Layer 4 of a small transformer language model trained on English Wikipedia (13 layers, counted from 0, width 96). Numbers have three digits each and are written without spaces.
A neuron's activation on a vector x is SiLU(gate . x) times (in . x), where the dot is the dot product.
The model reads these tokens: " S" "l" "ov" "ak" "ia" " w" "or" "s" "en" "ed" " and" " S" "l" "ov" "ak" "ia" " be" "g" "an" " to" " d" "ro" "p" " o" "ut" " in" " the" " " "qu" "ar" "ter" "f"

The vector x that enters this layer's MLP at each token. A number n stands for (n - 500) times 0.0071.
0 " S": 456597589589673444383455498429566577775681837559707472405547636562558398450519690586596296599585380578391624421606435360434690362658440575517431379460383457412380301433456590466558527450247474581518346323539384361637483539568642445638506524151800553518466545451409391412413567361578448421
1 "l": 503482488609526530756566466556600509616375443424578433440440451596735460607478548523773316513589608805641656443539446490328554470390684408363509596431590208399408368420331704464770424615376784479465291579756540485379549550394540448343531603389532442487589502633422555465518460481508876462
2 "ov": 536584221693350685389457546387569542659690398577497568521640476432488410677468300300436596382308554501384569793463568431677542402532493492476219462638580339673391362323509373530803582686544767397510304527603548450601485547670331541400399725445519629646414450522522739540331482451465432297
3 "ak": 335710367593517467457631515461572687531591417566550557712693427472566450548471277503544492588338494614437332408528584553746559315582495700638403768378584476679465552485413583497458441688545580683466309486610442379365617441661502339534327477477613450568535550330477881377273553412549778487
4 "ia": 385539554525536468463523481393667601306433548494457517512577631681412648471480344295530639595527512627506484706453448699552542389851723641600630245806643440597463372511456402432624726531544685442427666413798692383529432411595683529701503561828637586352515534685519390461364481608598333433
5 " w": 451557591513586504452603460692473433805288550502447508327571536509975335777459514690367436828579543634530478668633558486491468612633419579567476444440283615580422413451357594556411543588530605632459566559814613483415487459621623540801525307554629669377527615519128505564582615422396671388
6 "or": 435582609555602488742608432544434590335474656742537566459576478547392517593636438238662515595617503489609740721542349517335457564474324588557563607527612561412633497352455441665659573442397829548422634512639563342669181502465491491553287518472331493332519242626314522243390552260570610622
7 "s": 403429828620664416396776441325681301434447511381843609518478514263597599446438354276459440379323496484593544365410433640580568387739560543558460542424530440359573294354506564572404704480468850392449441543645385321652248540432614467540356737505429363551495516535294491418543711442560532628
8 "en": 314436614427482707408587459576653543508175114535420542523450616451548428498560474218728584361454467596637442674467518444178500421571313389567298574646531434348599098359499336587493568429452641300482550471578413552516655530548359445579367754339634405326502414534405716430502693578513530657
9 "ed": 475535504426423505348605433511752332386197352511413677479615468623165528551531393414693435437458558549632553762394317502368512446461328630474579713465292489463731416543341443328404473530438615255370467650575616448388634590286488417606297747361424496437494438660621518577566597306708377573
10 " and": 503454579558461354523554593372516467566247384488325429307666563778729563664562528672614522586320274512439591759505404659492442361482890541473657460487254498569436374393559484572442533454449458460498601417620683314196323364394482522543473349381670745604458597711234211539471348437450589728
11 " S": 424580636571593428424506463460568556814524900541677469492577565466392418407538589577564364575513427579318617508543460426448676396663459555493500399448336525418454243413502573500407555370270530513534376327560435312674540553532586424654508546113865444532482498511393359417452568339593380426
12 "l": 524479464614518560738555441584573510601355471408538423492457437562723487615482508541809314540588629810612681437565434505302564498420658421363501639417574210375395372410356695457718408551363762434464316574754530476344552529395529440371548616406560448517588493602421621507514465493519883481
13 "ov": 543575229694356705384455537416562542648678421565474566551641471418475420681469286308448606399308583500354582808459557438656546423537473502474192497639558346686390355320530377528789589668554740365512316528615559454596462529667331542421405730439534644662415470511509762549332483452475424319
14 "ak": 332687370586486482475643504501570680510587434559544560757701442463554477548473275508542521600320538615394333408513579553736562346576506702634413802377587491701440550468423586499434467676571563657479315491640465394360604418653483338566329486459624464566532532339453878390265565408549758496
15 "ia": 394509568542557474446513478441659581269399571470453524543562612674383665456488317332540658596532534607466479712414426703520533411843688646574600266784617448601434368530474398440612749478566700416438677412831681396527449404579669532719502568855635596356517537664472367473356480601606313474
16 " be": 456567634533532446412717499403528566539448688507489625427582494588771452646525575368688688599451649573549317377444282482526456311383528638506313455247390522853579275694437599604504623382568752481705551584562602503314321424576546489599441346395434470346322543246133355439503441331478586436
17 "g": 581423416544536579659447401658667594516379540376766583422775582444542505419468303562700666308261613513545418617296538501312531572640396564372528418309574611495621472363317602628479645243468644251433659606516644432590499527369776480318473502719634560498550413606292675334397376537584551422
18 "an": 366489381652224504581532414447556638441263750528632475497745490687474484643470474429685664518512527507531411693459438415320558536697817566394618438476425511366658222353442520559542485330577658280407461338262571650524728447497409456530419269608623447385579283663337437302517646471614482764
19 " to": 531398747504480407510548674458606532645244563569461509368457596675803460462671498416595510680400630479518541893523401543664553475376620606335645382423409477639726443468416584514808533460511649556452552427410457519262462387486516563568649704413797868403343393629318365457487295493634503492
20 " d": 573593568566679430590427359517524333673407613554546409344462769432650422634548643436449479621616596615543542825243513343305513493383343606590322523404325397548496620538535701602714589645583534466448479524660525366268533447450694587756522678653854363476377329511388553579403556394451440554
21 "ro": 425422670644409513551656625682526510713314668531507485429712508403545466590720309624452487538622629603337437483630424567258548564333513602395478469610704465537502491663487677593676611632453715483399594304485632443573676495488319466548512714439524593444568767541506605025652474451732648446
22 "p": 423494391579381366386651676472532505660298543400605435460401618536855435312585302399609611470309499561725499528269487741078544464481456573510501512554568583750733464442306577550770852591241494546488319553640481546683800516480504477456576359484468620522414536502547592617483619614575499538
23 " o": 611428492634564455410484481504382451684266579517680445610545553697653495359620602409535368381659713693370529659583482473602599648393563481558531336633514284569723418621480776605719587674491600636363605379362453396602617532528389509829567766655756529476567630258322541472445437529471447355
24 "ut": 475429384642567489509526551268528383701698430587504400570454527801537380537505381668554396304401322441759494563377739685392413442416562728551431703610455454568767460309435385428662589559472667239571535485823227412570338389570350466613467314520421503606448662439401659364634368495429448579
25 " in": 479385567430272402439401500488436396644291594502696584816642598574759418624593610532512586706570660524559393669493718530626477242302332628344582461785367545534610521361375548468522446622517697431490630488538492352347419521628509647509580591390790509461365648291209215357464350426455523697
26 " the": 344604524401733482689503576591412460579667782686632598575539595851661475571640350645765602541395505462376507301364425459474463468669737428459465414407355554696515444500418405523419387509554548547398836503543527350345401450341623581517532378523670637540456557496140471348429612528695541584
27 " ": 513619365495503321545608590396353475625353820489512509434575681521457466538628423691498435455532659619518646400401554413440492498389286469554363310416333543426541568384524742567294549584561534151441589484602637447460476205508676444731555545595772722435454538392201470415362488483475377479
28 "qu": 567710518595309414371380434409529444573255768526213389289692483596776437637516346592415687572557671581240482615493434463303574661584444550206506525413394303624392228327299434537459424506403503568436457650491521428336464619527493473850559460681430565498564505347601427304455446552402528380
29 "ar": 352500350561431470943431443393512547534515529536489620577527463389603438601468463389460705721376557506485493882663357538443584507624577594541282450585541326292575226389575353497597720526267389600463610601866509525510620502487467517749382634729328712621560507501551495273377413377549659576
30 "ter": 357361614597455494844469479360311421333682572495550698429580563626516504566744482513464574681255418528494590525544585554222522529627393464561583518516648345659509559356538505547724676619262583421489557565505262324677353510494511540329346637735497598361336300497375420510478455331500634570
31 "f": 481290445523519434438563608535466393471567617404702506495647424441553479481555217689738626612478376532496511717427601286238595717160478403479412450557609624407440242289305552538361799531484597416573532634729611384380627568491553556536584431407486570702460545403222411674462686433627709324

Each question shows the input weights of one neuron of the MLP. A number n stands for (n - 500) times 0.0011.

n114 gate: 492670502547469487433686327530504417435575412400623435350472550633463570409396729507239280500618688514502404329489397731571483377563556607715528665395542590538440589607522370563587600663618415912511436668274505519553553554442430347414615528311614469604596586514628560381600626702638595369
n114 in: 498404529465586221606539671565563513492470575599449613708400467390378363448389388470501375397425478459528476681510549442619504511600611480412377485452607452332622380343477516673292445395560526317406610436552499453536504487479520556419567493754484303611392474371560702535439363479426417570
On which token does it fire most? 3 "ak"

n76 gate: 464623507507475468487592330660599678515575592439437547583571321671539480307457663495439496588375631395529410715515546403539560368486549305517552369649490423448382451398569335489235196518619350507579447539490417479499515487537515396571375380395588409465465429596566520638504490390576382494
n76 in: 433441536516470395596365480612402452497492591397482384756487482593269451269523483378524571401502322594596503691638444589457602406417648636500540415472504583322363564416357380628367525419408536499502354534577514571511369393514485359441425479317634433597417474542552533401492514476749453579
Its three highest activations, in order, are on tokens 11 " S", 18 "an", 0 " S"

n73 gate: 528559501328487524386499546396456605548358546414701516522344346681494534419487557514610488532609366357834559444487543612504662381413347365464347353437479665446413478407572574561569480371633522499293591568477491559497623588553511420545458561654430549416639517452444340562660727511277317682
n73 in: 412433430604624448500456453439338369523589369547397531468379545413422489467645419390400380515569527457516416419645437409385550467452644461617535409441561700718493562484370468508563770504589527468609353459446580614477617290491652576435542634362424519513354705633462300468464599585576557283
Its two highest activations, in order, are on tokens 22 "p", 28 "qu"

n142 gate: 560494515522607444605448677314576428369408358613419696546338487495355562342525439497456578375408475449404416603453566632454535154502429500747511279615542239659351775482449430656395569280449609642710367477378362546616367591513403569366521499654356607253498395464563409343731445435559530484
n142 in: 408599688675681368729565514485578503547362433516580230465433533524503486346509464629455563567602717474448532506484359301384372596411584718549547464468504375314629449455651441541573563383334581513406608362449456535552232508589582338386502473441362569472494703435406365602490467557485651446
Its three highest activations, in order, are on tokens 30 "ter", 6 "or", 7 "s"

n153 gate: 419454583472382406501358531545280487409449334538281470424564343644314353510452465430507474509708346462694551458696572415562562506432443510496532510563598394522266749501715536464468354503523608385473529473549407508625156161421505375615480429444459821448447579550381564349588606505583639346
n153 in: 464511516524303394704640424634528590488500573479324449571582414439766682479582584556327520470230498578470441569443539688530504596693480352453528473516440381323501405479504747617408617530550455406626471516476415448517526528413506495588451602440436330337333444620616385618530340347302374525
On which token does it fire most? 30 "ter"

n32 gate: 506588710453602555413812421415253502508522241318661452409274398312429531350476702378374464345731591496570443349582663529678311475525491432723483560638575313504502700539509306447655553561503460575545447400189394470404488437458221610289591441513264471619445454589673588402692517559540481456
n32 in: 386434357495358314530649556391552616394503384756393635621765464470491567500419520440476460547418338503413393348555494489541449560567448376392648447448531667322576423797511777587743447528534498533699493526648511621542561520629613431656441426434591660678743492561476481583454387524593481514
On which token does it fire most, and how strongly? 20 " d", at about 0.32

n86 gate: 798585542472402398479445464317508468646682424451434476533313381389615480494544557450322605590423385457525597662496409528578515235602458344570506466257654543444335463542650393423490514497480624503542454592675562718620376495747440510375286393444389383431574391708666493711358610404414328460
n86 in: 590476472616606561452637464313468559550686259368698361428360457487516510569507556394278441522417623575390551469524620482432435406634654523596524617274470332674581373571505354725499557405474649474702428528327563550423451530524518533415585367466594464596569483575546577615579498484599537470
Its three highest activations, in order, are on tokens 2 "ov", 13 "ov", 7 "s"

n141 gate: 354373441520456492577459458451587348566496330446362363563592435385622574381467530530437468650382625631520389474777404411507485552395550610544621622492677449403593472440360558417449487609475371384601452464365467694703420495643555745309532549325445405401405567756512413447580657464628541434
n141 in: 538618654582432379570432500441616476544453509440563375702333619670641471369359563566490366522483485613488551387546583628670439591481565477425547454405490428496448504279573392286634445481634469494463453528398412354505520370455743509477419528467276639334634655480540364400411519351525461547
On which token does it fire most? 1 "l"

n12 gate: 582638488403678606511278497638389607429374447606436572555317529617643574397473427464352543493775549330480476462566446579545525419580554498412458509586455515557455482624756368505510397362556438525445562362259340589587579313571556503396362276614366633607684403351459427474535480485481366574
n12 in: 654718538410530527538520482544456577503354420599445591477636634643622399451502419514533499590583540389485587676483488467516474286497631507414364497547522451709556470536514425415465489606481643514304528446369429483440675431531432614434502303515590488368551411407445491306428637602489473627
Its three highest activations, in order, are on tokens 26 " the", 18 "an", 7 "s"

n17 gate: 620662601445509342579438496340456393547695182513832579396281288602654327561459555401425522474580600514478642331798586433461528497397415477609450358356630375676456460562403234519534645712413506466543470451227525551663603589631472662365575435620445566451421529456660424430567717407440514338
n17 in: 455536458543607285423316820528538567413591365510494494583519319417540442714400457427470353591608316521486606375552609205644623577370377461504318630441448505368686317408359421295488629389754514346449478510503615393469463622597770474540702489579456522627435611469501524518452629364448569196
On which token does it fire most? 2 "ov"

n3 gate: 482498421452765491228599470421663511346535237417569621637599314548545467377557563450505487509530248662812219592504557526575412453597450646647474802659476456631466359455510564394579499582638593429459747320405556280428519436505413533487618463489497613372403452498437366450552559425414491447
n3 in: 557540673485157611635373369442502388536330655603591339571498527437583481568567419409342575451377511662320656701524495576716618356496592478473556496466546471457641574456580426561387493592503297566603537578488578628471631594465450570484515555449459445482512525472616423683569232566411521516
On which token does it fire most? 25 " in"

n177 gate: 698441481306520397527458447456496338313605466641685394416499520193596551375381668378297421570430591481646545244596479561519498408432377477560459529647529606310480435521797386442540455517476507490797561569397283505209524431613605507207565567499438422522582364447685563662451529632402377495
n177 in: 437628501481464548520559444711509697487461421384457674587436442672427515331621379524690447530634462479506292569446429414476369489501690518469615342503706427662388719436306469579623435473492325598391487357530445614583246534521328536605495308466570627467439456448486455425624419290425491498
On which token does it fire most? 27 " "

n158 gate: 460407470428563548703568683503450544451566656506466312781523524379616506358348471570387615510661306368397483672638175494539443701628426472486455369567563479427362619637500423591504747453296297568483371544400362624433765523585477456597426613766458650492234460506406431477586337564668669585
n158 in: 498468386576447580568559497411427547466812428729662551642611667485577507699504465514196543686538503554461654443338597374583621380641471378638324491611682287432630417638623470514397534631475575472571473614454397478560457756450485591561505456603348501452592306563532668722402304611515529678
On which token does it fire most? 29 "ar"

n7 gate: 664487322622456442506486545619321460401567615546482373798363487583568528341520644617599417420591466540629558521539509598510470366584417428547329535601686429393264402362519542740441273271444502641521369547473287482401312425497314389535436579544260596541372596480521575603551431493694398488
n7 in: 510468381617433525372599515396383632624406456529475354463465499564580417555498496577688392519549449621352624358486542490405642483519540498556412623596548555537297426662547631646679470419361544655506348491476449564461393483543467370414239504354438534602450521506603706564557425644617427337
On which token does it fire most? 12 "l"

n28 gate: 577536380602619534429451403749608411420257397431437559453495320318358486425390381399389488495627410471374319388560418453425506456525620473393589433540329717413578650457314679588556602406503453598548511583246481763511573405330726516260489384508342709531576462499435177378540534535489559579
n28 in: 480487421634667643511429326669636629435338468503530449440489517232520359521419281515433544615623428327355483474570561456514636515306669518445493450545483757364479587464515500551556601491552591472487540376448366527499414583266628569464444354446430684483676567330453399172580613355559671493
Its two highest activations, in order, are on tokens 17 "g", 18 "an"

n96 gate: 522613583438554517466458670486655511334716537459609565621445505635551334337506498473290501486804373445578401498480262702409510293608371518529278564608567362575464650413712372465394562501495513586498499058602255449633298576555523311417454457481549568496686597400365683500464557707466632499
n96 in: 600535513615464439483436492694462693505559418469510449515540492476647550557335465541696434454364463563471619439579528372637568648476429575686474576565599582476540346441473550517734660592495521620290501701703750629331336593234414539304593275633570466595492766700587639534474634673449544403
On which token does it fire most? 3 "ak"

n0 gate: 498583384615448474397467508393326179481585638623660386468530566684573469487451423871462615511591606293597499662516775777634262395457407413421338264624419646424464515347581202463403498662566341463625379403558371639507230570585407508455497457598496445607501413433441473499446551547374379563
n0 in: 493489550405520520503430540471495583319371343551522644586609400626528364487634823402667385600660601417675506526638323239180386565298547702422608714425698388495610678642368648461554527481534703591354479497499416484483294298550518575334431437562599626611476464422363492491478417448710610621
On which token does it fire most? 25 " in"

n11 gate: 502345486468537292587396605500591344367498509362475404657413262214373478515705339496380581357563417407397374502463366590504458291605686449422550502253518557425446576455725428493326531455535363510483549519298680521470646710462494614411576532504392773541463207549388462435377623544643471579
n11 in: 496335686646479296585350541328718477422577557358563597673567418301496519477562433397474478413438315584239531542528297594333554362516740513372592641407607489542563440533740448481603504594418403388361410494405797575408729501620666391616499606578388655457481460605363504564416788530524433484
Its three highest activations, in order, are on tokens 18 "an", 7 "s", 29 "ar"

n185 gate: 663493495470466421584520453859513447431324545415400618699461318357273557411476648489443384529542523346571379460427381662569424603483609549604576413363597571298480546368516525477429391468454449702621614634479559440491415668505409446432463467426579450652453464638492482529557235388511683409
n185 in: 453427550517483409568257422777458520438383425590545696447459567474351551448364504549619445604375602458439535469402532573442607663534512564471573565417564531591553434361509588512490413444329487592530510576622526371529340600599407470504508540349761589608547525540330567387384391338528671547
Its three highest activations, in order, are on tokens 6 "or", 17 "g", 12 "l"

n119 gate: 505461622421469644559473482408754544369564444287418524387475559471568392440536677474539606448349432377457378418689496426287488517457386631512407488453595388550482593466451466324447593655493512296613391448338436675777430562584642511368516552473500507304579415497443369203286449518563626539
n119 in: 490560479553376403509720330450574536282588536434421552562462387583455488389626694508381577328466657239646454602646589453416132487544373515429431375599640578516575549405418508504282406503489437277597539430454715528473544653566411579460510542603493431422309321400497388490376396333253413579
On which token does it fire most, and how strongly? 30 "ter", at about 2.2

n155 gate: 499625465482195472591585522636503356492479541407518498579558445626498594504468493435390514498454428434391368678481383556497578479585636476563470509339600547315276461572500640574495566573552518532424501638601466368515590589644625458389498706453393307541504359544665513711409371452334474288
n155 in: 539513453599474324422488411330448296507452736504562474319643634446511444367415402470437402355510551525613461572514571510596409505467496515402452384320447467257499373385502505573491436538332634449441731564474510503594352489513500481487490450619546465487472666292678525582688495552468562585
On which token does it fire most? 28 "qu"

n6 gate: 454422433418427451816490425848436473402355511538145381547586606476550557385422623314542464519479200463615299662467513581621418514431666588474503590500404630556453747477447421293422334464592339396607438426596501673574525407423490393569475437595354569554554530547450335409474455385520407327
n6 in: 437533644612407495583721681527657458633657375603775482555595550584519404706327595392490336445399543392279565305551581589513556632610615554545699562499509413557631524477547600350527530510529508279553463582314545262603394382425482421494708581593553545599429425704627531417688558478346669547
On which token does it fire most? 10 " and"

n67 gate: 525596577428415368510547376361554520538522372402152318460472607448550510650439525402511435489468504560355381456643516357436564412520627499631593552558657562385476573463435542430651529525559300721593507622377547499496498419393568397445437612327460321674342595417761567661480482516540392480
n67 in: 429321467507447645452475495725384670479520597504670484537571371421511655480563455419380512356467623474612716617558466630645454638756427507582460551523446554531538432512380613427432461362508577429457656470620611489664589643599599439713464532528471253419546519508452642433527476472566450623
On which token does it fire most? 19 " to"

n4 gate: 506346397509565419413553586583456385260365435393495473646666485418429367353522557307510578626413347406610287433517498606446426435602733532546495526683424387556478422529425566363578549389362496431518439322541317537322388426514435441480515405659589499633556415490365696615435323518587747614
n4 in: 506295350576615499356731629472452427485464346461632570573669522428551452442534500329555598616411533497669330440559462534627598484516617385668484571684451354473405278544409421427519497412639682453505385450631547306497373450474390433543402576644539550394640413471497453619489346571541470459
On which token does it fire most, and how strongly? 15 "ia", at about 3.7

n60 gate: 298495476660435522580506549429417454244639497556549624344569501461557572487318567582465493173450641321534547542550459422351576540367460670372716523490511486717387603504449321402638425642535376467538487432606473471535450442568564572484716470632395396363163423382671504284480539411488283564
n60 in: 486563770634491530477480629483403509349458632366470618585391369557699219555461681373400438271451299517618536574489474392454446520402355298549326530359716553495401535483342352340319442429504535571526467639527373560513469407515586438525437604554425526617370516393312527363561456441458428463
On which token does it fire most? 30 "ter"

n110 gate: 474456634541431457463394557502525409429670491481463528518345489451398563524561529500420481487622583484520589633523388512498477503401613490490544522473482567379455550325428281532616486602479536715482307428366405663385581412526509553397539595460295434397369531439496619507433555584555329311
n110 in: 579396579484543563418517460409535615545336395510435429596399526500421490534527421529520584443636645436381432541546527470489388523487567599497413631529464468643457649419578542476462488566417580459464600449468460594618621508479523506459646575486478506501345604380552557426544544416536455528
On which token does it fire most? 13 "ov"

n102 gate: 619234333476559348595492400648424445531445607420456495667615446408610694346627299674403570527409550430662530589420488595538376404656352343564458432606444328358507497479433481635330278312515319310795683426475500480397553659434455662520590468508391648432440468440345534652733356595481257468
n102 in: 414444662481358618616495396438630385570586521357225591456546573694393492425388627555299282558383401485460541542338558678388489262333709431350533745340529385595541315554430406595586441437736477414475537510445549495490463629667645408651459588460583430586417413481531390640674678410498430360
On which token does it fire most? 10 " and"

n186 gate: 376384545383455518404596543634663441322514402487321465473538517416479596462507346415432399308446360535443405414622606506612424385353444322377668700548612612416372598581535515406611551480579389579425547738501608585529569598500344443436456686395319646823532400703636468456727461640502663195
n186 in: 347437490407507611415517524473613472410486309539408555508495599496547657524563421464427409387529470577370608533610685401648363431438512416475524685595570550577425307572527500271631669631554548421412530694555609364482674551474333562435483609455390601607458406686539327636616494576361484316
Its three highest activations, in order, are on tokens 9 "ed", 2 "ov", 13 "ov"

n69 gate: 581418487567455464577424273498366696468338510449478459510529612313214571264516309346449643486359159427433357675583510552630437597562718642439345518537506548480601603478616568445453458459501391519287544571548686344536601358346448506467522467499509429636563380621625322404568223627555497292
n69 in: 404573654388551514490415471425625452537383373474595365308429587383562280529380298385341439358563563391517667412619407456469503517608438509516451475458688494387485588576507378342399616565269547431432503515411620545493823608513262371362559351573474644453338475540629319356553662455535524445
On which token does it fire most? 29 "ar"

n79 gate: 482305382455545590533458604443448561529271442469493655409607410545579546590365548395468392524333470413430373384458449455352569531726626345460721592597385621630586235687517351630534371585484450683494257505521564458469497437600579546429453548601519420592615354743469350654547529658461618585
n79 in: 397577649686411550330336419498626482469691613344628617500509727529436349509358493504606490425467636405612678539314562552523453496385472610512472654397405532571560417432596513398487472569524689582469534526726207280385384594463468497745578389471672525417468522466460595448530470390454436493
On which token does it fire most, and how strongly? 5 " w", at about 0.63

n139 gate: 572478658342483650339734476533267484499562533473331681585571496521663488255352540597436709591666670472559541455710523421695437441670593300355534392423546398505415498610583315609295499561577470536782499366170593468641638670560604600520491557405509282374448228384570618528670515528459695439
n139 in: 567426450571517432601540726328302394458405593425515512741549497325531505570410322443460445430427335490346536350408451429452419639506467567634689658567459556516504383230517773426539468430612579275499680517535585469475542635648499253729487472513515650458667466430422312443287476490553349541
On which token does it fire most? 1 "l"

n123 gate: 579482671552484634639595426557364309383537493454504271654450360333539375449406458583399399316556287443364472704773672579527435515652346489521401390257616566479451397318554365566354517532467593603411330663363553602455461530667251447357376464559380477630424375624550427399723527369608633439
n123 in: 471536665576480611572514466377465416405400385438477362592453420364569499437403428519602371285502478583225538696752542458478476583547393499576417293250589620579423497354601472560436569569338605532449384598451598579567428460635408445424480357536494547524444497654474414304595565378625718489
On which token does it fire most? 7 "s"

n34 gate: 674456342472286561513454473625592567471654546642551666668565454725623668341591630504469524741416409448551422472562322456548472423549374369570516464439522617453462599517514499476577526426631448564407558603483562550555493447572425440671338568714413386455435379673896432921754330505433317622
n34 in: 648435434538470480567722584546499528393694636526257563609600384503448693335662407413417485773436482565634568396491279500603468437704405438578669482498466367468507531453484679644496515366598316462470500482386510359694609430520449534485365526598486611518354385733666425626725294491486552592
On which token does it fire most, and how strongly? 30 "ter", at about 0.86

n145 gate: 388514619471439469533535498377664536441486549562481457384464581594623645522433729332472511427368401481533563462608568689552421490227425563638490486546512420575537623472618557456364495470521413553497604546489422491587518334696588442564404536570457453251405502305637288495420309481486479310
n145 in: 522448421604529520509353510497464449342564446540583486427540561495467460508493488599607485670546530581396422568313550357608473541741523469474470443553658511583609425476580390463493523435308535497534409539529688405533382368554343429537805594336502381605310616468468516641575415513413322490
On which token does it fire most? 4 "ia"

n161 gate: 626595388530590532307582611384428467377647397513574465442351557557448441636481506433455421720607575417516371320474519475527556230569692552512428584522484465717559406652390218623566588576595584777475271485305364497555512378507496553379467484580447548596553650477624651684442875646482706561
n161 in: 433654400524620562510563702424414544511600542470622516563410522466664674490488525700498239445678545426365434434424506337496369464425506641503232640438632420546442586588612662365823598407544477656432250555312541474444491415631310641531617599619458583495516656311757576477451461467519673553
Its two highest activations, in order, are on tokens 3 "ak", 14 "ak"

n128 gate: 561337335411303623621330518542422453747401567606543329464601474363497631552632475604536517571334554450322465694413528572679426606541424570322485600472354607397573498460631648438327463420871244452483478483325327477386628611539472525538761607562595583668366362510515266556521292565511442369
n128 in: 646607521476611487349610390511337369445350519535553638583422537354605211262525423433352611402648572542773723551629651455512524536537408584563412370627636456498585492523442475407544634698404706623609513575487626445511547532336470419388439421466357390675569286598511324606470469667179511490
On which token does it fire most? 25 " in"

n183 gate: 463365627612439503601454563378603412302589459563692747670443506595470573496665371472492757349577314334472230642494613606668335514298480465761448701500532459675507652563429480393528567446408563453435393474514496447676404547513462407408460617734289524475230527710431273520694301510416554623
n183 in: 566391447397626336474569502426439413640410498573621573451472561422426400706332603574586351356262564618557577357463667563318554377654529506474527418468377646409455470621621590668597591526396396650676446540573283450409552604427575490498485450359754587648632348321623358512333582475733525343
On which token does it fire most? 7 "s"

n160 gate: 580579458419477398597562198703478497460626611433382442306538503668460420400504578453464385429510310563578425433634443425525602372447611594545583472371544708544487533368326471461393432572477446811322599606544510513534152509694586373603604510478487567556641719483772648609307339559615710599
n160 in: 397538383519471367466407244571554576587375528486370485295574538452391543535340296609567585379487532511599305530489497417526533568590480568425423420385433520580466410344384568551413445667745478660248595433506580484371501485389458466428385669472553537561605655353729488464390503421522649377
On which token does it fire most, and how strongly? 3 "ak", at about 3.1

n43 gate: 518431529460330369425631449496612411545510504628346282530565447579296580559495392684364563547613556617350443441415528360522441402481798539338440371603469432609617722446561421545430403512687588546547589458521487548547505462673479467280612566339346400527441384381595601611479530807487475443
n43 in: 421635440487500523580497595400636503362356616460398660521452491339540456405423504283468609315377388330359366563554289398401535497394501472271683503624569497602394747587522731381375468408539505337559458583483546418522365553632586534575549529609520409612550431586454461360483501577527531389
Its two highest activations, in order, are on tokens 5 " w", 0 " S"

n26 gate: 362554523500430371510574523645450614510340468560346598464654411406388539589561457441645536477551303626179394580689522479488590466452557438526631521528555707476352625681477670608652608571490551538587549562415477641393426479421557373512593429460546529484761426583460431306544511287712467485
n26 in: 480564658434472652620600461600555396421329383580538544590495367364262535467525537314504623425575532502542607577577255479620603260288583406419725296536522554519486632554572461585516391368527641697553438479413503591488373614549523460520584542478488298445639544599581483394484320577602515404
On which token does it fire most? 21 "ro"